Layer 12 of a small transformer language model trained on English Wikipedia (15 layers, counted from 0, width 64).
In attention head 1, each number of a token's query or key is one row of weights dot the token's vector x plus its bias. A token spreads its attention over itself and the tokens before it by the softmax of 0.177 times query dot key.
The model reads these tokens: "0" "0" "3" " |" " " "1" "1" " January" " " "2" "0" "0" "7" " |" " " "3" " years" "," " " "1" "5" "2" " days" " |" " H" "D" "Z" " Bi" "H" " |\n" "|" " "

Query weights of the head. A number n stands for (n - 500) times 0.00097.
q0 (bias 0.055): 652 546 431 201 424 399 719 326 651 517 692 343 656 630 394 460 419 384 362 407 448 631 452 332 614 421 581 670 510 341 532 460 387 670 439 545 373 519 595 586 645 491 511 282 367 341 438 373 359 674 810 502 508 497 449 453 570 600 553 351 674 481 491 721
q1 (bias -0.094): 452 641 457 464 815 453 404 584 479 560 600 609 545 408 348 448 508 699 482 542 618 419 434 613 319 321 482 364 383 500 486 414 610 221 266 413 454 375 580 684 706 605 671 859 418 440 639 530 404 668 651 501 549 553 485 426 648 513 321 403 399 517 590 352
q2 (bias -0.078): 392 627 337 454 386 197 570 579 426 760 270 500 575 259 528 596 421 454 693 509 536 381 673 621 315 474 538 237 613 639 527 296 851 495 495 516 633 567 556 434 370 592 350 437 497 378 348 713 400 664 373 623 683 557 260 652 644 229 561 393 516 644 520 624
q3 (bias -0.045): 380 646 482 267 616 694 632 491 379 537 299 489 506 614 479 704 524 716 693 519 651 654 829 361 499 435 584 670 536 479 542 579 667 465 343 406 464 393 444 364 390 584 540 441 583 382 602 319 464 394 495 461 440 362 448 337 374 343 445 506 474 452 569 472
q4 (bias -0.149): 732 466 435 603 617 217 497 368 503 540 543 580 539 671 399 563 632 377 553 136 507 597 496 503 350 340 393 517 420 591 568 722 650 480 465 565 593 209 275 538 451 489 576 452 275 507 640 362 614 294 508 668 475 377 430 549 591 456 526 613 489 452 483 718
q5 (bias -0.078): 252 575 372 441 394 474 719 449 601 348 137 530 690 886 467 596 548 487 604 464 504 510 287 466 342 390 572 522 459 276 668 782 460 362 464 431 516 560 347 761 513 621 568 575 411 569 385 781 619 542 728 534 641 551 391 555 563 509 302 564 300 397 472 588
q6 (bias -0.076): 532 428 543 723 735 599 419 613 483 476 650 362 612 503 359 622 645 334 835 542 507 446 444 458 540 380 604 354 382 437 600 665 548 461 374 431 457 538 285 560 747 349 375 440 489 266 403 306 445 354 359 388 558 680 577 600 660 975 536 509 322 241 501 495
q7 (bias 0.032): 544 881 465 657 365 679 371 502 439 480 499 550 725 387 428 496 205 628 537 596 631 616 528 425 371 433 766 384 384 552 327 628 443 547 342 657 496 550 417 689 521 369 596 529 574 659 560 394 342 768 586 513 381 606 480 562 237 414 478 394 491 594 408 311
q8 (bias -0.100): 525 422 495 244 451 539 664 566 430 641 444 596 354 402 608 557 477 395 490 344 454 592 515 657 576 543 547 362 447 572 472 568 642 608 366 472 398 492 471 802 389 554 478 577 506 404 557 478 349 547 514 748 477 467 455 624 568 610 527 306 477 643 211 633
q9 (bias 0.006): 390 366 519 404 456 472 564 544 431 449 667 520 532 461 464 428 403 499 561 441 501 370 562 523 612 342 610 454 296 401 222 679 636 477 412 550 742 732 818 419 425 575 404 493 453 612 336 439 573 562 417 412 422 663 556 422 372 315 595 445 479 604 664 701
q10 (bias -0.053): 382 459 688 483 438 427 640 616 467 476 471 333 644 477 512 426 581 543 437 567 479 585 512 510 451 426 479 516 419 629 512 435 535 520 283 435 508 601 329 598 445 539 403 438 597 423 716 467 245 476 234 548 562 568 499 602 506 410 564 444 684 231 803 489
q11 (bias -0.135): 533 564 492 533 607 373 698 584 620 668 505 497 465 544 443 673 499 486 357 494 540 589 535 830 504 416 679 490 399 582 370 299 526 501 473 313 626 518 755 448 647 386 432 610 422 525 691 713 561 290 401 483 236 521 396 545 495 289 280 367 548 347 378 316
q12 (bias 0.043): 655 592 543 479 516 310 497 559 382 569 656 326 661 471 455 504 577 490 469 502 356 466 549 305 387 516 561 663 409 524 298 691 532 460 470 525 543 590 437 610 576 528 416 340 606 563 430 638 329 599 344 533 322 577 729 303 347 520 282 196 564 612 456 524
q13 (bias -0.071): 441 313 655 520 507 542 748 538 545 542 491 642 326 432 321 391 449 492 388 459 457 579 412 393 425 574 428 403 479 555 652 420 514 524 479 413 441 483 532 376 537 520 672 717 699 251 435 515 659 467 439 513 437 597 529 526 518 198 589 701 756 465 471 399
q14 (bias 0.045): 293 529 387 535 500 398 572 447 542 528 548 552 629 426 628 669 502 681 457 344 658 287 485 514 546 663 517 567 577 386 438 599 441 466 610 458 441 606 504 451 534 397 718 546 487 512 608 516 203 281 432 331 432 488 472 386 280 469 581 740 625 550 659 529
q15 (bias -0.073): 442 449 497 498 238 437 652 495 643 451 590 594 704 764 488 429 381 348 495 276 419 725 778 488 694 841 568 595 342 574 289 265 643 326 425 490 225 529 498 653 487 380 630 543 455 562 562 482 483 602 309 664 203 643 259 398 401 409 605 565 448 507 536 625
q16 (bias 0.045): 590 630 417 722 611 650 362 344 652 388 552 353 400 401 558 379 592 532 423 551 566 622 195 565 434 471 563 262 594 355 370 605 488 341 673 563 597 695 320 529 447 588 608 617 593 255 578 442 574 482 490 430 526 731 596 472 265 343 443 378 339 344 560 529
q17 (bias 0.026): 535 454 868 485 409 559 383 486 559 574 446 390 668 419 543 553 429 594 488 465 557 599 681 432 326 668 809 362 465 661 541 297 496 159 462 300 739 441 647 431 316 746 452 621 341 595 533 365 604 337 453 290 622 516 416 541 475 241 490 590 362 562 598 266
q18 (bias 0.023): 565 446 505 437 497 920 488 558 665 522 511 482 413 393 782 574 455 710 622 431 223 368 563 512 432 347 549 596 496 630 450 407 655 309 617 468 260 494 464 516 451 540 317 371 543 631 403 713 338 447 613 564 305 416 734 557 189 443 435 660 353 411 553 575
q19 (bias -0.082): 523 324 579 557 620 295 370 571 394 459 323 639 555 610 525 627 510 377 540 711 332 508 667 485 676 361 257 331 489 454 544 593 667 663 304 540 469 430 278 502 548 472 599 259 527 410 495 755 520 571 717 622 463 446 496 719 470 469 427 510 285 551 335 471
q20 (bias -0.022): 821 242 659 490 507 225 650 766 484 562 569 390 522 573 622 389 206 388 511 618 436 268 246 463 540 410 725 697 621 516 376 614 444 461 514 534 282 601 612 508 588 263 541 314 610 529 640 499 505 379 406 666 591 456 695 573 475 367 575 423 375 438 465 505
q21 (bias 0.027): 672 540 555 552 612 680 369 237 558 645 585 560 468 431 587 443 429 506 473 631 671 581 274 412 297 591 410 535 688 259 560 478 605 390 277 680 708 164 576 546 571 462 274 368 642 596 433 482 429 477 571 473 569 586 547 598 367 470 286 476 559 404 644 636
q22 (bias 0.108): 422 332 382 501 583 408 491 652 382 586 552 567 600 675 584 209 557 696 479 699 375 458 242 606 428 288 513 493 655 429 408 540 472 455 455 511 581 581 353 179 572 371 644 593 302 609 443 511 341 391 646 638 329 642 774 613 230 708 596 601 501 621 465 725
q23 (bias 0.002): 580 486 478 466 405 533 663 812 397 494 467 380 401 510 370 460 737 779 458 527 536 437 561 447 400 339 686 486 342 347 538 577 622 294 396 531 302 446 492 588 491 591 592 552 486 599 591 636 573 457 357 420 397 459 599 756 295 417 739 483 454 393 567 508
q24 (bias -0.062): 309 806 503 413 449 454 607 485 712 373 403 707 508 381 395 343 575 296 722 544 320 397 662 629 622 596 464 446 700 533 549 610 531 518 514 452 617 222 505 421 514 693 535 619 471 275 628 416 537 645 305 333 286 215 388 509 570 614 666 411 688 491 431 610
q25 (bias -0.044): 525 574 614 641 596 500 402 465 540 434 327 820 677 446 322 446 596 515 646 639 681 459 587 486 496 417 546 352 469 513 357 628 374 253 792 268 521 580 398 291 453 335 451 305 391 541 465 562 586 464 655 584 705 476 179 539 479 324 393 470 493 551 557 458
q26 (bias -0.050): 363 652 539 547 447 512 557 395 338 451 606 332 564 587 821 362 596 606 540 407 248 320 342 241 636 542 639 650 550 532 640 485 495 445 346 429 240 525 667 590 343 363 563 563 432 454 600 515 398 581 431 436 345 766 449 719 666 497 558 681 351 467 573 609
q27 (bias -0.078): 453 388 518 708 433 512 699 285 599 556 437 459 329 347 288 345 397 462 505 484 430 519 768 655 468 570 554 581 545 458 448 374 765 465 407 460 501 375 457 596 508 605 657 605 505 386 604 461 510 508 601 383 384 446 496 679 629 605 315 593 537 550 300 652
q28 (bias -0.014): 490 669 193 424 764 545 749 667 675 394 475 278 365 589 286 666 692 596 498 584 572 283 782 471 218 664 460 348 604 565 563 688 525 444 471 435 383 241 246 519 616 552 286 551 403 244 439 750 579 213 708 460 838 528 488 516 762 589 533 627 660 262 170 590
q29 (bias -0.086): 659 594 401 674 474 410 463 680 733 634 392 590 667 501 686 420 674 352 242 482 163 351 414 355 318 231 662 295 660 567 735 469 670 519 624 410 346 298 584 502 516 407 709 483 552 557 252 495 428 605 489 496 469 563 455 358 484 716 375 384 511 344 458 569
q30 (bias 0.012): 586 549 566 212 212 784 405 616 420 634 493 429 544 530 640 611 438 350 474 490 493 580 400 491 515 432 455 547 427 375 438 468 715 453 560 296 359 337 439 345 432 516 501 527 361 379 388 470 528 527 632 472 418 480 584 700 521 510 484 573 709 599 677 677
q31 (bias -0.057): 412 299 372 679 556 601 384 412 706 391 458 413 461 499 681 561 463 617 670 547 604 420 511 387 405 581 598 547 455 508 518 456 466 539 335 347 392 583 491 703 669 646 593 406 581 476 386 606 497 442 418 644 597 434 403 686 501 365 297 370 412 608 547 543

Key weights of the head. A number n stands for (n - 500) times 0.0011.
k0 (bias -0.009): 529 582 538 308 377 628 278 348 480 631 755 160 541 737 538 560 581 267 673 520 553 714 432 433 654 607 548 543 220 466 387 569 524 471 493 620 354 441 471 599 634 511 371 570 528 324 465 318 369 604 383 373 461 507 466 452 718 568 453 497 412 440 432 541
k1 (bias -0.021): 382 385 532 509 416 465 428 560 643 489 474 447 400 563 514 463 655 784 429 651 492 588 557 416 352 677 578 298 492 398 311 544 568 517 366 449 664 478 527 342 660 557 481 670 524 585 439 493 571 398 477 481 450 372 572 552 663 377 433 664 368 431 455 571
k2 (bias 0.001): 408 380 513 312 457 492 596 467 534 384 447 498 501 499 504 592 454 432 632 368 666 476 593 616 489 456 633 586 393 477 590 335 582 511 480 341 626 642 535 373 390 626 466 526 383 589 483 546 533 753 314 626 403 498 619 494 426 544 464 513 453 672 272 655
k3 (bias 0.010): 374 684 354 527 304 631 611 682 569 466 587 545 581 514 655 467 387 625 646 468 552 466 616 502 557 609 577 515 468 613 497 376 405 344 344 333 490 386 488 488 378 462 519 507 606 577 467 546 493 411 395 507 354 339 470 442 394 443 443 524 567 571 545 465
k4 (bias -0.060): 400 496 360 601 422 596 534 570 445 520 477 388 455 542 642 239 563 478 410 392 368 569 556 454 615 557 409 559 509 445 721 500 586 560 607 480 390 409 436 495 490 423 399 606 389 731 265 444 423 516 485 275 649 359 590 667 641 632 435 525 449 721 498 510
k5 (bias -0.062): 410 723 399 469 297 456 328 638 679 627 316 454 435 497 394 477 555 720 652 262 578 684 233 632 475 484 470 446 556 436 370 627 414 496 678 451 403 560 625 519 561 667 373 430 449 722 350 710 565 518 505 340 600 438 435 750 400 573 398 337 428 413 525 665
k6 (bias -0.080): 460 434 263 617 412 407 502 584 682 422 417 655 554 619 505 454 429 571 613 606 297 580 188 442 361 441 445 536 364 327 711 548 292 519 573 594 385 520 266 667 664 337 575 614 650 408 378 599 484 456 464 563 692 530 500 432 608 631 518 505 462 418 365 585
k7 (bias 0.048): 471 353 635 502 454 622 526 500 375 507 345 634 566 711 402 503 472 628 603 517 682 587 529 535 399 569 591 450 398 553 409 565 583 412 320 353 372 645 397 585 621 396 626 365 595 545 563 403 465 615 428 495 377 542 366 661 520 434 392 599 376 393 364 411
k8 (bias -0.042): 395 450 459 459 342 508 418 605 373 535 288 379 528 417 538 456 473 401 621 629 433 430 435 414 761 647 503 563 507 532 553 422 614 718 294 509 452 791 589 497 465 563 495 593 503 540 476 536 319 615 422 374 388 356 462 444 476 638 564 423 636 608 440 382
k9 (bias 0.034): 525 536 655 410 518 336 354 547 531 551 560 437 397 670 477 442 427 499 483 493 582 469 513 262 733 563 619 452 442 527 537 401 333 564 385 472 641 601 414 681 536 666 423 379 531 483 321 259 716 712 402 504 534 427 523 504 375 545 618 597 621 509 357 588
k10 (bias -0.021): 643 403 439 433 487 675 543 446 558 543 377 547 583 688 702 500 293 383 377 376 614 361 292 451 343 543 571 596 568 465 510 528 482 472 403 530 550 756 386 502 599 636 499 700 466 475 542 455 515 639 392 440 334 554 554 500 500 385 431 430 603 364 673 441
k11 (bias -0.005): 689 539 472 450 476 552 436 476 586 689 358 390 342 712 589 727 447 596 461 522 452 258 661 714 567 487 676 513 444 386 456 321 640 579 541 352 502 321 501 352 541 546 298 623 401 538 553 674 502 273 633 582 420 571 619 714 466 425 366 550 528 608 308 446
k12 (bias -0.013): 487 473 489 446 438 607 547 537 434 609 542 323 449 636 488 571 379 526 581 578 595 456 411 567 564 650 605 485 662 383 528 643 489 564 401 396 649 528 291 707 569 416 442 407 689 577 419 264 409 664 374 605 445 574 583 421 541 453 382 525 376 545 654 538
k13 (bias -0.017): 545 646 601 501 642 571 454 332 584 543 477 667 388 520 479 451 570 491 394 299 278 468 433 540 628 528 511 439 477 480 675 379 594 756 438 391 463 474 760 652 522 666 589 667 427 513 465 358 497 164 544 541 545 550 394 472 490 331 506 673 508 519 432 440
k14 (bias 0.063): 628 464 474 389 472 476 408 622 552 533 661 640 511 412 471 784 433 594 377 380 541 538 513 413 566 557 453 712 470 541 393 519 524 385 474 413 520 607 511 497 280 481 375 325 645 381 554 399 571 549 620 588 538 528 465 625 510 561 493 699 304 442 508 482
k15 (bias 0.078): 292 674 495 506 463 646 385 338 458 667 432 436 673 582 506 646 358 453 514 485 563 662 579 402 646 484 465 602 366 490 432 339 573 488 354 375 312 738 438 556 443 662 401 659 461 383 222 441 415 698 543 477 484 320 709 740 583 270 504 323 556 510 608 289
k16 (bias 0.008): 547 357 599 690 537 584 510 462 632 374 661 557 472 514 292 514 460 498 457 601 353 533 328 569 446 571 558 356 668 439 523 650 469 382 577 514 464 657 553 613 541 612 546 428 582 420 440 599 462 401 650 530 574 792 520 612 339 477 296 463 585 267 282 530
k17 (bias 0.044): 663 370 515 668 629 507 656 488 507 476 401 484 529 647 508 519 557 614 479 431 461 663 483 607 562 383 638 420 346 428 589 88 411 369 392 196 701 391 753 550 424 456 529 540 435 596 554 429 892 443 625 553 315 484 443 430 283 413 542 415 520 307 585 310
k18 (bias -0.053): 445 487 626 544 679 677 410 813 458 418 684 635 410 471 432 530 473 635 721 697 360 330 675 582 529 487 314 436 580 449 440 346 529 462 579 556 403 542 287 395 381 561 408 529 566 472 348 523 496 550 436 536 391 476 404 402 274 488 377 543 673 404 685 560
k19 (bias -0.037): 298 613 450 535 545 432 475 551 639 403 389 512 508 386 716 481 486 421 400 350 344 588 595 697 533 481 410 319 584 564 388 611 486 749 567 437 378 666 330 556 552 397 657 361 493 587 513 704 455 588 422 512 338 451 507 573 449 594 438 501 384 697 447 419
k20 (bias -0.057): 569 510 637 562 639 591 310 497 419 584 624 481 397 584 624 502 359 370 598 557 369 207 322 445 429 577 769 443 721 464 530 632 463 735 518 469 426 589 598 538 474 343 306 370 506 322 481 537 423 486 324 646 574 509 564 519 478 561 773 388 413 454 611 388
k21 (bias -0.010): 390 378 819 653 441 630 444 500 471 404 548 409 569 632 529 406 642 710 460 540 511 492 286 523 465 489 387 572 595 369 536 496 763 275 588 615 579 262 337 393 408 559 540 367 498 566 462 517 325 426 470 535 541 593 684 429 471 718 415 605 487 362 430 621
k22 (bias 0.045): 343 451 483 401 702 356 409 672 332 627 825 542 439 503 629 407 604 431 479 672 332 324 262 459 283 573 448 431 601 335 437 625 481 583 533 426 444 504 361 504 445 455 674 509 423 411 582 408 514 509 679 349 370 590 530 621 382 503 530 696 416 492 618 725
k23 (bias -0.008): 620 699 407 478 491 617 448 717 554 361 493 515 410 610 469 539 569 595 501 402 458 516 427 409 439 338 465 492 723 508 498 434 355 513 357 261 668 591 398 484 618 599 344 583 416 670 472 424 378 411 523 448 519 484 502 563 423 360 630 601 549 290 541 489
k24 (bias -0.009): 665 519 338 383 406 489 464 461 668 667 498 659 551 443 442 215 620 370 483 348 519 509 507 518 572 580 534 450 652 547 442 543 685 406 413 433 586 443 355 330 426 414 524 590 437 452 659 462 459 706 662 473 600 286 500 421 465 458 594 358 668 501 228 706
k25 (bias 0.023): 509 578 495 553 584 551 533 404 424 442 362 416 536 463 461 412 292 606 482 425 488 587 586 561 413 503 416 459 511 747 563 641 324 480 746 417 518 348 462 552 442 508 531 498 449 541 556 650 725 492 580 689 458 393 459 649 528 435 394 525 426 417 330 429
k26 (bias -0.093): 415 602 515 539 496 499 421 507 462 504 366 623 516 648 624 504 380 368 575 402 326 394 360 354 694 463 702 478 446 568 426 610 554 326 541 548 379 453 469 370 368 524 254 566 650 639 486 417 401 680 494 385 424 642 473 542 640 543 754 690 429 414 589 390
k27 (bias 0.029): 518 552 397 548 425 605 453 417 666 548 407 540 478 468 430 474 642 545 398 414 395 687 632 487 434 696 555 568 485 407 562 361 760 533 541 319 422 562 375 369 580 470 487 581 399 470 469 650 276 560 335 291 390 462 478 545 311 479 571 588 682 688 548 505
k28 (bias -0.055): 444 760 242 292 563 475 583 717 602 451 563 466 396 294 470 484 678 724 476 504 498 413 441 640 403 491 497 508 438 218 843 427 473 251 630 433 472 286 613 426 713 507 352 594 527 473 604 963 351 495 381 354 560 227 521 369 794 466 565 550 480 583 397 642
k29 (bias -0.070): 537 382 404 478 453 543 520 571 389 642 457 473 340 547 688 488 612 441 735 554 395 605 473 437 418 513 316 250 571 595 503 511 688 584 696 700 455 589 408 407 455 362 307 549 516 706 401 501 160 480 591 602 493 574 711 500 414 394 457 624 345 470 386 661
k30 (bias -0.042): 419 589 498 450 561 619 373 691 449 513 425 558 558 544 313 500 613 306 605 512 429 512 472 462 623 452 466 531 485 533 603 515 500 528 474 770 528 202 597 488 513 480 557 500 308 351 449 372 393 494 603 723 129 466 575 525 440 447 474 487 509 593 608 494
k31 (bias -0.080): 387 516 440 602 674 588 608 564 607 552 323 544 499 348 654 670 546 545 569 432 520 491 301 582 494 450 668 475 297 465 490 417 486 479 455 469 556 597 419 483 524 478 463 439 478 426 334 541 487 460 381 567 627 421 397 614 412 571 374 545 585 415 613 429

The vector x that enters this layer's attention at each token. A number n stands for (n - 500) times 0.0099.
0 "0": 492 610 429 305 351 643 552 219 641 478 447 575 410 378 359 446 609 456 517 594 477 539 664 514 443 400 583 476 573 640 332 483 684 504 563 513 588 762 550 398 449 646 660 690 562 360 514 539 282 685 486 458 258 546 585 423 392 272 360 499 590 258 568 687
1 "0": 514 607 297 287 401 496 342 388 361 666 564 309 553 332 457 514 407 665 264 580 526 645 656 525 599 291 452 437 662 590 531 364 365 618 597 511 386 674 519 434 488 501 517 701 425 648 561 445 402 595 680 296 431 388 701 389 351 485 382 662 730 649 552 548
2 "3": 536 579 285 246 474 607 527 313 400 594 512 420 585 288 479 408 364 673 335 545 653 671 532 463 471 379 429 453 566 551 539 270 301 611 631 664 566 634 537 331 476 546 578 661 315 647 521 500 455 664 596 414 368 425 672 412 224 582 425 646 569 781 544 537
3 " |": 481 569 489 339 449 336 668 155 459 576 429 509 569 348 373 436 741 763 551 586 503 547 665 531 508 281 456 522 659 711 266 418 348 531 433 636 522 640 460 435 568 544 693 476 420 492 443 520 392 647 412 318 501 515 644 397 517 477 628 509 603 603 542 239
4 " ": 547 719 323 421 298 503 600 422 426 440 674 445 477 469 375 182 525 584 516 583 665 660 738 556 656 234 479 516 562 751 356 396 477 453 480 536 494 658 509 208 400 485 577 400 481 537 532 632 385 537 442 331 715 397 598 408 462 543 505 754 532 578 411 397
5 "1": 592 576 497 423 369 549 634 397 493 520 524 388 522 507 456 258 456 568 546 702 444 653 692 485 583 406 372 518 504 659 280 431 420 479 662 444 465 715 404 161 300 460 469 667 315 438 372 426 533 657 639 511 788 393 674 389 419 603 600 701 485 411 491 368
6 "1": 562 496 509 224 453 529 529 343 444 514 573 303 597 518 477 349 512 623 578 708 475 686 726 499 516 422 364 452 457 557 441 465 372 615 737 408 321 758 432 247 220 444 414 627 345 426 432 455 554 638 628 477 669 417 628 477 431 600 592 651 603 503 527 353
7 " January": 461 725 204 348 397 378 433 227 426 313 474 654 625 429 403 468 618 547 388 617 394 560 650 479 373 685 396 689 379 622 377 440 373 542 562 607 325 626 525 361 514 697 587 746 451 551 433 371 550 601 539 439 485 440 733 464 508 511 646 468 561 532 720 332
8 " ": 520 686 304 443 453 519 478 598 410 493 568 537 520 374 530 223 395 395 325 527 522 768 699 647 507 187 559 495 607 655 321 340 553 376 376 508 420 569 551 270 517 767 428 300 424 473 417 425 529 539 479 611 710 550 644 377 514 724 408 677 689 441 558 465
9 "2": 493 636 388 478 363 537 580 491 544 481 513 407 588 404 559 299 397 574 498 495 455 590 492 480 504 470 405 444 546 665 222 215 573 409 578 363 526 670 440 250 439 636 385 644 522 231 277 259 666 639 595 764 653 507 748 354 546 666 574 604 589 495 550 470
10 "0": 458 576 434 305 368 497 369 545 528 570 478 390 702 343 485 297 353 526 296 501 514 816 595 693 620 486 480 354 609 627 388 327 512 372 472 464 282 555 363 463 408 551 306 606 527 409 437 277 740 580 602 636 631 511 735 373 597 726 501 509 720 425 609 461
11 "0": 370 788 295 508 301 388 387 638 453 707 471 440 557 454 441 561 348 470 139 676 371 526 608 601 525 545 284 378 606 591 559 328 583 510 400 507 365 635 456 613 446 701 326 562 449 425 324 584 587 577 682 373 520 319 524 541 545 560 462 559 745 706 485 439
12 "7": 333 592 288 258 344 526 692 318 481 626 614 525 622 346 416 425 350 593 393 609 642 656 510 465 419 534 487 596 509 635 504 248 441 614 473 733 712 562 485 469 503 551 427 613 231 645 229 455 391 700 555 456 476 261 613 508 439 682 504 503 593 702 439 423
13 " |": 455 637 470 344 411 317 653 119 506 621 510 479 642 376 425 457 727 714 572 600 440 511 605 529 517 313 448 606 630 714 271 345 418 568 386 641 508 596 397 465 623 524 592 478 408 419 375 544 397 674 386 328 523 448 633 465 531 545 648 462 589 643 536 276
14 " ": 522 740 227 338 321 542 588 379 405 512 690 464 469 468 452 195 502 497 583 545 636 725 718 587 680 339 497 533 551 710 366 372 530 451 451 525 439 691 396 259 408 447 586 477 463 506 602 658 401 573 428 314 640 296 517 450 509 605 541 725 519 563 436 383
15 "3": 601 552 468 281 418 669 586 434 494 633 580 294 521 474 482 218 445 574 681 431 522 676 568 574 660 508 328 413 559 588 322 431 404 534 647 399 468 756 341 215 391 408 539 609 317 312 474 466 565 658 638 420 563 399 664 501 461 609 622 655 514 542 530 289
16 " years": 514 623 332 370 379 601 614 140 495 429 476 706 632 463 442 398 573 491 461 740 343 614 619 457 429 650 460 581 387 503 386 449 389 709 611 550 371 645 475 310 346 432 441 694 361 557 408 431 521 677 393 573 602 344 637 528 534 536 562 676 632 530 472 236
17 ",": 506 616 382 255 383 287 412 167 442 433 580 657 632 482 424 347 480 650 236 579 296 557 549 440 658 539 426 558 505 769 586 441 556 523 596 651 409 635 375 380 607 658 558 551 394 385 546 643 521 662 328 467 589 365 559 442 461 461 537 559 506 748 625 382
18 " ": 607 680 353 388 466 473 461 598 318 460 613 420 577 448 518 163 416 484 395 545 476 795 638 474 729 217 516 491 587 791 414 410 530 567 509 570 408 669 536 232 426 500 568 392 480 541 491 717 381 557 355 388 542 383 562 397 563 536 487 726 475 655 488 341
19 "1": 616 600 529 369 448 467 534 420 469 569 624 401 570 390 576 233 399 522 440 636 345 704 587 466 635 398 440 513 499 681 386 424 459 517 664 412 406 807 325 267 313 469 462 725 294 433 418 492 468 740 572 534 616 299 610 417 475 631 547 657 566 498 543 289
20 "5": 626 418 474 97 449 472 387 417 486 546 636 340 688 448 521 307 420 637 382 558 438 674 612 454 610 378 418 417 535 683 553 368 461 654 739 437 393 751 360 285 303 449 483 651 435 492 424 521 472 639 531 519 582 424 641 509 442 495 562 628 659 592 572 337
21 "2": 608 550 516 244 451 358 405 361 392 487 563 308 629 384 314 466 467 578 374 661 453 669 485 490 482 446 416 349 604 604 601 288 343 708 765 440 373 723 524 316 414 554 472 643 416 475 454 528 432 658 607 504 432 490 577 537 412 546 494 763 599 818 517 395
22 " days": 629 642 246 450 511 584 519 212 375 309 516 642 614 483 411 390 508 498 264 679 339 575 531 431 500 561 484 670 448 457 323 375 339 738 614 661 479 566 767 348 401 440 468 652 410 507 447 524 521 782 433 504 489 310 702 518 452 543 489 682 529 583 536 334
23 " |": 579 676 536 345 440 346 520 69 406 525 499 512 607 450 544 347 692 673 518 612 373 525 630 444 598 355 434 509 661 725 237 440 400 553 473 619 448 631 489 447 587 484 577 457 425 423 386 572 355 724 389 335 508 496 645 533 571 544 603 539 577 607 476 269
24 " H": 468 593 390 416 552 346 339 367 557 245 362 153 516 487 538 447 551 455 468 694 583 575 618 569 612 399 529 597 389 648 307 573 506 434 459 530 703 658 594 244 481 555 576 589 337 445 564 659 360 755 381 386 446 499 662 424 516 589 792 576 499 410 582 455
25 "D": 468 721 350 409 413 499 589 353 382 323 642 309 505 479 663 486 311 582 583 543 432 605 614 668 468 541 467 511 539 580 524 504 302 493 570 504 553 662 385 360 576 329 400 654 364 576 640 471 567 748 426 89 564 541 702 409 400 486 709 396 443 505 644 482
26 "Z": 401 712 349 417 381 451 655 385 486 299 569 392 527 499 643 575 321 538 563 522 548 545 547 643 540 503 368 529 495 489 412 456 197 471 512 546 638 624 544 376 631 521 395 523 414 626 626 396 514 760 374 27 515 390 714 504 452 640 619 468 533 514 592 616
27 " Bi": 344 495 366 313 321 402 538 491 634 370 492 331 503 578 539 478 454 477 393 632 424 583 609 623 518 484 560 526 607 271 323 437 443 398 559 461 769 720 419 478 747 415 463 462 582 641 631 497 321 739 205 329 694 409 529 426 566 657 583 455 731 397 537 573
28 "H": 514 515 325 522 358 327 525 406 633 380 481 269 539 375 523 487 363 679 526 660 463 700 538 531 519 516 503 616 436 392 288 427 272 560 584 515 665 640 653 328 638 481 421 485 392 531 563 466 403 802 424 181 542 523 677 403 523 697 719 398 553 500 443 658
29 " |\n": 498 626 379 392 351 399 472 238 393 654 433 528 466 430 489 429 635 597 560 829 507 589 676 572 551 370 578 320 567 529 293 411 514 405 661 645 725 660 331 477 464 468 422 322 692 550 447 470 439 771 371 354 572 563 388 348 511 561 642 457 492 480 636 327
30 "|": 419 464 491 410 436 471 595 202 638 550 386 564 566 488 436 379 772 908 572 542 600 535 732 562 529 429 459 345 612 611 292 417 385 374 413 629 507 746 342 450 563 644 491 496 412 455 413 392 482 538 419 355 431 639 671 365 432 435 557 478 562 449 559 429
31 " ": 446 697 461 425 362 721 520 538 496 351 448 550 456 580 403 168 513 608 563 700 623 740 647 572 597 292 570 441 581 590 387 309 512 276 381 589 519 629 445 236 381 673 630 507 344 523 379 734 494 491 503 377 635 464 583 457 382 578 412 730 470 364 482 398

Token 6 "1".
Which token does it look at most, and with what share of its attention? 3 " |", with about 40%

Token 28 "H".
Which token does it look at most? 27 " Bi"

Token 21 "2".
Which token does it look at most? 0 "0"

Token 15 "3".
Which token does it look at most? 7 " January"

Token 16 " years".
Which two tokens does it look at most, in order? 3 " |", 7 " January"

Token 14 " ".
Which token does it look at most, and with what share of its attention? 7 " January", with about 20%

Token 20 "5".
Which token does it look at most? 7 " January"

Token 22 " days".
Which token does it look at most? 3 " |"

Token 4 " ".
Which token does it look at most, and with what share of its attention? 0 "0", with about 30%

Token 12 "7".
Which two tokens does it look at most, in order? 3 " |", 0 "0"

Token 24 " H".
Which two tokens does it look at most, in order? 10 "0", 0 "0"

Token 25 "D".
Which token does it look at most? 10 "0"

Token 31 " ".
Which token does it look at most? 31 " "

Token 30 "|".
Which token does it look at most? 30 "|"